Layer 7 of a small transformer language model trained on English Wikipedia (10 layers, counted from 0, width 96). Numbers have three digits each and are written without spaces.
Take only the direct path to the model's output, skipping the later layers: a vector added to the residual stream pushes a token's score in proportion to its dot product with that token's output vector.

Output vectors of the tokens that the questions are about. A number n stands for (n - 500) times 0.0025.
"01": 347556534689542741562613187656447509778634478495571407596511539184567634408714289638431606576473451375495482401594393378580544463570463334551461462433354689400540494415305616683455637429550335480356551284488662283526646560543425282517535527497636494475655577736399534537548407405395365431
"ers": 269461527474658406521561546436287422436528776399371174573485920689711500568627416625435657555321411540319439304622437675576528557850912409372485707503614594363178543515484339608360399586526283483520552442373325536527554397557316341749270577296390574294506348515435650586541587671346600772
"ent": 431493375458578448492558637574434486409424188445349493428296760480504340265637255636610581465225468721533840453624757746411493464577632485458551626456492456692433765591520316534313325713761388568387479615338583248474415528463657544417281544585444522573344465517838409427516547386348596598
"ter": 560393550585568421252689356610622488796475460510605684639394450508404429450472478628616509347534704588444318621606419711684605534427444371386412555452414634689378845464675459604285266298498553363191562299498416424978418343502494360415208600663594666465466482392225708642623597429465463229
"ad": 316594478674546400490703268470386496366435523508535597527422657510562448480393692415584500376702551670401665347393494592663459438483707657482686316552352474451553677642231580259534530447745522612524236276553557450612548330543546508367485431383401606493339476410707534531452385555657349535
"ip": 332691619358298411348616405580350504423562329525380488438568586502290633516692694585671502511716551668476484433832462586543463408658535666391599638657526561330327453413404658490488457456370580670502294555525447445686392295611693342246591486252423494624478659608330447320373626250475555619
"ough": 525393738701304518542270322541681400577551821531529515476403555427356258572457477657961522433431481631663666258628453523380548275628858592678426588442530425511627466391239346630205257444522373501483321162426410536619706403538359621458446560507444455605374734700475518429258369475636726613
"ok": 547765473705525363510460378502236504451681401544589466585396910243488475461769496496536464606534394560449703533579397609393587739652757510489355398290440330438480484570380396463594638589551367462404392402584540654536482316443332560124433418402511401514437615444489485673566319768567440611
"ion": 601427660652427640400535547598542456356568212433268314296386433584337500560476278625851396419650693440473369533492409538618298470744570493480625576646436526303170728414534696480496649371575597386333365539388620533652402631403762638647322522427727441582374481402393328647578492380541607582
"ace": 302532601803314530648679415490358443581539460582497333570390732513450534624524438497705599237427544592241579427653453618603549590740640364575554393340644564320504376740510331549490585502701450223124451222554715215777534321321470440423325512529325229523303809625591551532419575524600611557
" wh": 650471556505514482475345556460531473673640555601619520757442630597309485406442491579650604466354412511632481546439465319661526473563566543261463519534605466379592305402576635343449328322361452368388569373498575594453683572461553411416366531387411528502551386692529300543508660555607526537
"t": 627533438417737320501699463446502487479349299252518733530510435455563334516306541416655464306651585549399490450661485276452644679612497713765461394523516607568449620638590447352612377548447451337472619319285325480719421614518400392333448563542591372365588630414340671777578621690392715131
"|": 497583576751461565578429428558715373485493521487556528476577472404490679406524373585406466542755425310484452548593394560305394370477327513453463617372434480542268612597497484480182616374424541514446401351486484381671742406579529327623572352493355612445497532735549639531668616447597543550
"ru": 400524587592583640312441372489669462513684224593436451515385402238371551479714492547727458633547322412712563425738649426663479380571530517651349758662493414655487512646467389397619567232513260559592474424335491303434526427265513350318126615709550368576493430673621385557523306578486649855
"ant": 241357457689666405283595378560721497825581365585556283405442498442353476629370517475597558517595482632753696248616437666653511538699639278375552612493591414245407674415460475585458306530435518608446305477302615292677476541375456631447351473555559429205382718556648301638609503335594716470
"ate": 512374546619746344363544338561470502350513388626381504504540404599385508691583591536636524527489437760619622296417617393522447651676645497681404599376242365555682397611454415148508708624556387558334441496597645275884664493424406408398245526439358334500552596670871261534269405468579354510
"ence": 343604746690438599448638606504464395413557227498428433504604648493198546594746373562594522365138550569588488305636607625443160679635476585493584512365389396514488735741675344681442306506691241436282420349207805461576554502384785267477180586375444568493394511568744194609630674357329747725
"pp": 504466481618449459478224190495476413665736534640576456594672569298385392469542415514702662418380622366570599667496581468243465561769541631412430639457426307410233469664360428291480511521582431740516474428408351426553479483345518496340645345500704666552804454532413504438544546599787526382
"or": 511388537780521505441431574502617487510497388726509470321386510692519715533321328528366576415638664547559503331402479451551416490509757718377451621628574359484585631726582446583782474361557729482385315676384424307289407406403376470472405655587422374389352611412417548609644362500477331540
" se": 624499469528559681474267444557383502528509502414520422647480598671466430475443460625333583398468453597491457682446479407410525499545459427447365496348441565376581550439380552421396415400557549433584426487436616665533624463578504520486435504536529636534618477677543392473369671565582563430
"b": 501517308549447409721442483460253493553470540541714571484734420542544592535561357410586442493497602508300575738320545389702649490549433590471666488300479451601245362797294394237402541381599701501660627450381338425427531549461699572307532656671583548443411369390568371548612463534467407532
"ere": 412597664616350541638540561579588459579447657507398298393573740479405433681647303586399549489446430588568393258599452525457421477814922471399382579432403486516355644505480476631560408391503220452493504575470485278655519506424503396539475631455348525405429512515596407536317357580485648677
"ber": 529418426805385434580308388520489438747397552666511309532647529347389595593703558565604467348435507598553565609518563389644512567479767543485479524264552613586244619708274534273120459421578666286710535274402473294513509539323315427314550510465685776517611288351632472478768430340513593675
"em": 479536763622514531441598524488637475572531458305324758523545528521519275340596411490614419794224540405454367478548455691487432328671573476200632617557560591709659642506424348438427431543643379664516514624487436405479344473571528341435412604559427267638282480411420459650632301351540434749
"st": 516571529677373481482505023538422520456509427664729614481536564727522535371432580737740461423703481569381436589314392184455497596649578687409444475535486526684545359455558362493403433347642534285376679247265438363552489695576279402478594530326744607555526266573467628644679529653333496382
"es": 490594721547454507294522281479379498347362481388167422498656423575609354593575573488543480579370524540241527243609614494656430519670740579555629485551675560532599706583626618365398422686606670540530680594485516524368250473643265599515409390519476477410302377502313451428558486626591174634
"ity": 376407621567560708377654298519551469432584260381584316517454724537270382562731468490629505339498576493636477528638698524486328292709672518475395584390378762789482678568567687189482509852382268493525522327527589348711541623355668553684111565442522432565378745604477217252278374328505512449
"N": 347746569520405664416403298551740493484553454385477289588621599289556545416372422480325385756560374394634504575630533353407603668525587491554549615513580468801292391691564375398443364628335336458656455527534504428587633527388528365372702508415524324282713683474508610414561365501600464504
"m": 551439425565525612329735229405450519454583404412634729559426261559400525500387423496617382405444621287637718590501541450460486433571561538512650551459375362647522562683212460608415426589343617591477707477515273421410415255602550513257733688638623493407728364541493455517480828385425506463
"ated": 449463588661750498284623519591384444494577591673382444533544513566366458345686507407768557483454447689526816275455583199374404888689642564443409421602481385337437544535383590317425281587576272592462445578384423344814750306580614547445302493551256336376635722691666282628487366494548255453

Each question shows what one neuron of this layer's MLP adds at an activation of 1. A number n stands for (n - 500) times 0.0007.

n104: 580596381563496456482465361378633582558507639416575655292748496400364526530615559643422544465710567566410590277611352575572642420483526622300569462403516340484382522575596557386458413652530374495414511213380276442512441696341664434542483452597612236459561398536591539450490466500801427534
Pushed up most: "pp"

n124: 253507612371556625493577356502480363590463441633502417753388443602685689608583459432620607370468546659608390489452605284314224488452467479583523403478473402509552523572481504512656620618171335471534773470590405429483765544375456583529487598512559404408265534645326316413584542406662537573
Pushed up most: "ity"

n249: 638466624547626567811505315682603649466173577496453395498364784484444446568570564456640452381460525643587368461408463537707484603368694430375571611294246501600468471632465436508537547301633535675364379416511429471522560409548528604355621313515590679451585533363429699419797396372601449525
Which three tokens does it push up most, strongest first? "ber", "ad", "ter"

n212: 565438625515373479484583469448524717530593482571380458581400489494672496523532285545597334699590572400535750489509570664558419415743566344380638530422491424335712462376563628443467600332223737656569360430530623498687446441553240486532309433620509383273536626637554485381496557521309402528
Which of these tokens does it push down most? "t"

n172: 489540405718456682332510489307596204469446654525627596418458465410483450344565607474591509646481570556687296474499555276597513544448627565449681350428494345346576466531380434515535418565461445523590292489609523649545542385314535521620513517405484340519332347524362699335676534541597331541
Which of these tokens does it push down most? "ent"

n65: 423562560540300685591493537488384549494391484491534554481411599567466305449569640319739557484569509442534596700260449470339447699421522488701456517677578691409336305590504399493732332401437535605575473313442366726417482526535444733421370451298441358591287620586392795532396585606539623656
Pushed up most: "ough"

n253: 489439398447407302447548426313541353563503405565514571704608351408469558621565718635436511601341654595555287569299390457492705670456444494325640509563354589601444419548393453568385618437355606326304582522383606512564559360581445396524470419514700522647508687500558684552541371520376555536
Which three tokens does it push up most, strongest first? "ter", "st", "ber"

n223: 539415327409265518536405703513786451352356360646631448341559365522436471392492572559464337270451493493419472444472422454456390560590661227554513375552587445347555464545525633440754711564372580658245472514362445570554452505482613440649463544494455652393596579598477293658494504353489611428
Pushed up most: "ion"

n139: 420559389705380297553509640644644530304770388505673532368491356521329515273337276650591426367545409553418435503395430358413500328304535558504670508637631457446584591415566400496541551350702566317227542625436625366539441498515354443716586610545456519547491374426630534617482495539532517736
Which of these tokens does it push down most? "ity"

n254: 543477628465520878426577528449312384307547546613418423557397488723691416491501335495484492679464589281309278567647652580473578378472626649518538435465358358510422567551639588496471449383514415311420526423512525634502445698668409596394541729389599471533489151466488624492657594612349298393
Which of these tokens does it push down most? "ant"

n198: 513457640367485471418557451529515662476651558491332371692701629597399483340376532660471677471578418608534422683364564423323695483432642361619326400402585416652519683540584235543629509708236550617462593619554386492421497418521480487411483372361331292522460382615503484658405436415487327601
Pushed up most: "N"

n170: 371652262422506466417306504534411458467386352321395497225538351658502434519833292474446672375603562517546490644644464666362578189489653436651625429570426492248434516458567587613419402594513645622247505540500485671542622475425597566313483692620572455540290548339576396718700450603544531431
Which two tokens does it push up most, strongest first? "ion", "ent"

n128: 426411499467441558440674484399444511469511581489487636344600479735514332493408439512786583477435464426451432739494659428531527689585523513376468609543518496580238483627376341489427521660598455668432401394364534354629500425446699453445546352532441626548352496555326347380392542647615401598
Pushed up most: "pp"

n189: 384269454557225471526204566573368377650384483480604600570495368578550411491381594586411679587555484375509176502881400583586395450369410610400474674411399619627699668587587427400572289512755381473581262568492588585543463495510378578457394621531566781535323676466695641626577501287601633559
Pushed up most: "ter"

n113: 452378769452497521454591689613701511258436541603684613548582524544451618368511457641334455515452495383568428485555418373521502624497525612592476557304562464553738589390591228463565542481452597324311356493384480437242500694507488467352396589520185296602602559599397378604542453508623660424
Which two tokens does it push up most, strongest first? "or", "ence"

n191: 489392558511664469708473453800548639490431342527551550634615445421651646425498505533328399355769535470366633348387424433544439654593334501491454563478629473515306581517718428516378393506459574524527484374230651536445535527486572475686456251566611436576524601457427370403629412487392536446
Pushed up most: "|"

n125: 351530540561518566392470453528267354517535389574570541619321433292606590362596708398419535451487472628641694466484645476354499461465578683402473383594494462413507480430277142662540354495615539543478481438622506623741622443352556520649304391494636416479364614627535346414484516456677461472
Pushed up most: "ated"

n227: 443626464454533448441294656454725392639741526383427347692617561453284529519299569541459609249545353621524518357409687464669608491452704413440508537415479568460493444615440566503606362404423291401534486612476534546515692478345454511530320405739432607348499336565472649685493279328565376465
Which of these tokens does it push down most? "m"

n204: 461495589414471393532632434603306455546518507475552542359472336550511298416448408379189504632447299676331558487611595534539492531543587582594644700476618510586490707508621380459403422585315411414589506476598538436464469543435522554528575664436453668536613406522725502376459247320528481508
Pushed up most: "ent"

n146: 455571428606420666359619447491658339517579512558532472596406443583590557465527470583247530285382340538652460354589504486494511372406478537465686444491620490421344553723667673764509453655518562478583665490494564396488470414548574549625421280539576543534479590206602468273339658298453656534
Which of these tokens does it push down most? "ok"

n144: 448584618501385477429602606356517240554618465435595462567516309574413508513295619654458592375279653382622438301381497402484464622449488551396505427560631632532620637487476443509541658585678210519455477620432488640618706406444670349537406485285498575603371594423467510639648543615510550459
Pushed up most: "ence"

n63: 425601583569386610368356565431445565393525501407506590548387516444706447577494720298254614431442516531509644537472715559598315352691541455397580688540538587499716396489510388446421650498633380666527648228597476579426613448393438453545390517590333689408480750657621544574329527299534450549
Pushed up most: "ity"

n62: 673435440614503313472727559388615663604276332546292611456717323371558405581433300437452694383437719342642476459568515323498458497667515329501401429543497150705574523394318679419554425524757577645304826625449338487553681430405524384346480392519563460486320423541604472756502476619367727503
Which of these tokens does it push down most? "ip"

n252: 466559497495441546466593486663537364669540437428453699484557332417454513392529699273487642452533339545551397595510574676440624405495347464225677483548413465507371559443374465341432526430482210517340569483470366441624838677704443590570436430414496691695679400564482536539467523353453454614
Which of these tokens does it push down most? "or"

n84: 367601333323536379672398430300621562379505373460575412595287530377683408522487461577569629584590339543506294526360623498391628574504390394473410454389401449416731343513338443564328488365415652571626466384351723635616481589458607490466521579658528702497710540569628611532540557612487501368
Pushed up most: " se"

n35: 449400416424328441651604368424478523455567486605643458543663426537280541688395671425383500568584618569639617497559326481467553563331688541732361489569396568511555604334458324544470461381490460512564583580406341445548154428497624369720503613590596487504475538572356495378364454301634792451
Which of these tokens does it push down most? "ok"

n134: 545631546578493253431401262523516590467605401519291564528293347618596585517320512500648394462619522609500562489522306420505464479677659387470529329550417518448499511620742363426493794379610408631421388647569522476377366573466264505657531466498552451668591437582647363523507527609841395442
Pushed up most: "ate"

n138: 641502399561479496460296418525503518384719456695708309567373308466565555461486772489600453443552518326730405429756518442557538513306349468519338435439462591467533334607531535654317584677563502417569399418518606527418510400488639651527639559541565461689413445381476388360456415442454545533
Which of these tokens does it push down most? "ers"

n220: 638434593484858393377429390404496584614487500494401551640434421515678554262374503521440402418560582657626613281400511465368423554449543607658698461578317441670553345742437341595685656515435464622254467509384485515585669578595480704725356360482391537373493408536452476434315385412595253698
Which two tokens does it push up most, strongest first? "ate", "ated"

n77: 569487382641484415243654305623672509423535480219495543555522497654580511622580448283504311507398620580672344615317582404526537521389603515585555651516346474305364563539331615412267604329489678359488454551688432510789563588698516700476411420447564419558421360367520380400519292521568539486
Pushed up most: "ion"

n251: 619468493478360772518636664440351623365657649331490566481484545509514479694569699474467516617576508528610621390501317464444489568528638439453576318627519596265592333430468500577341665414226713500466383345290384547632446571544586450608427513630560556602447456291410466675557483309596434292
Which of these tokens does it push down most? "ent"

n152: 399777651551360482448396457157604390557392458417380542411635560543382491511551391402390713454354549516622532477790677660420672473494774421510426444537619528410328449409393582485457316573470552300561502448536407500632652518668493558628631593622465573548589393642596554475541551345458545272
Pushed up most: "ough"

n46: 459406646603515473637497347389538515207515296557468622507586527543591528673684554215427596281349633410583497425533583435375373546620502418535533596518522497250794515532429417510549437583477454409500591347498540449551453426536360546623497422654337496502216754365258595477562638448365701574
Pushed up most: "ace"

n67: 551566491372537487604463294666475416721466414417481599320598383287314603620389450279540629400361359684346386648464561439789520544517395662368587532464474524357426257590596460580305593497573592546367645394662440734442581547375531696344416456579674684522313539364517553790638415458428714550
Pushed up most: "b"

n30: 573599314461349451413472434464593402751299533580664270660618254475465558608520518506502394570442501358669655454574645632492632496437350490365738402285496470561527438670325485323461519305415621425356468614565579657541481440591504482541439566458448527429399715529500548313571365544561452519
Which of these tokens does it push down most? "ers"

n28: 578559602444532490610486426536326641478699418763506486570653591379333501658588481520600549408342690440402682422584498639338503419591462686362578356478739575302502531530403331440607401469463542578337396458457246340544564530494507551497402602500371379482511569246485488680561524482627493532
Pushed up most: "ace"

n10: 532530456614496572548571319661483409749454536525617269601444277456500617492585626474618586494492421525474508380732144372677608444401365431501262478484596731610569708501388610612424467436504453550701708411447496452629361477565501397554356565384369457575453576491348290651419434348585655516
Pushed up most: "01"

n236: 386439587458460817372527589689794485566544480398594687628458694696218530527476433278424578380269616424357543563502711414404559418429551424615423553407475393511613287442649464446278324557531674453447464233705333611588168451524508362565499790618578529526399566424404560400673253559631237553
Pushed up most: "ter"

n1: 557527573602676818557388345577385418478442502560280514335498720582553434302638583331301387590525471517352620550526448381532364421602533525512575451426413441408663512536503643469448411482386209738483619471554557496618346506574269523471528565587561464443415577646475623604498393237593545552
Which of these tokens does it push down most? "b"

n105: 447514609580275554664468391723493559367459401640342508350580443325295418493599547438386375468561319550469476516535279676595473657554396571427584620596525607336820510475332379348586543488564582370515547513495349653478316716290608536709650622413422834507473666700408651540462427352284644529
Which of these tokens does it push down most? "ated"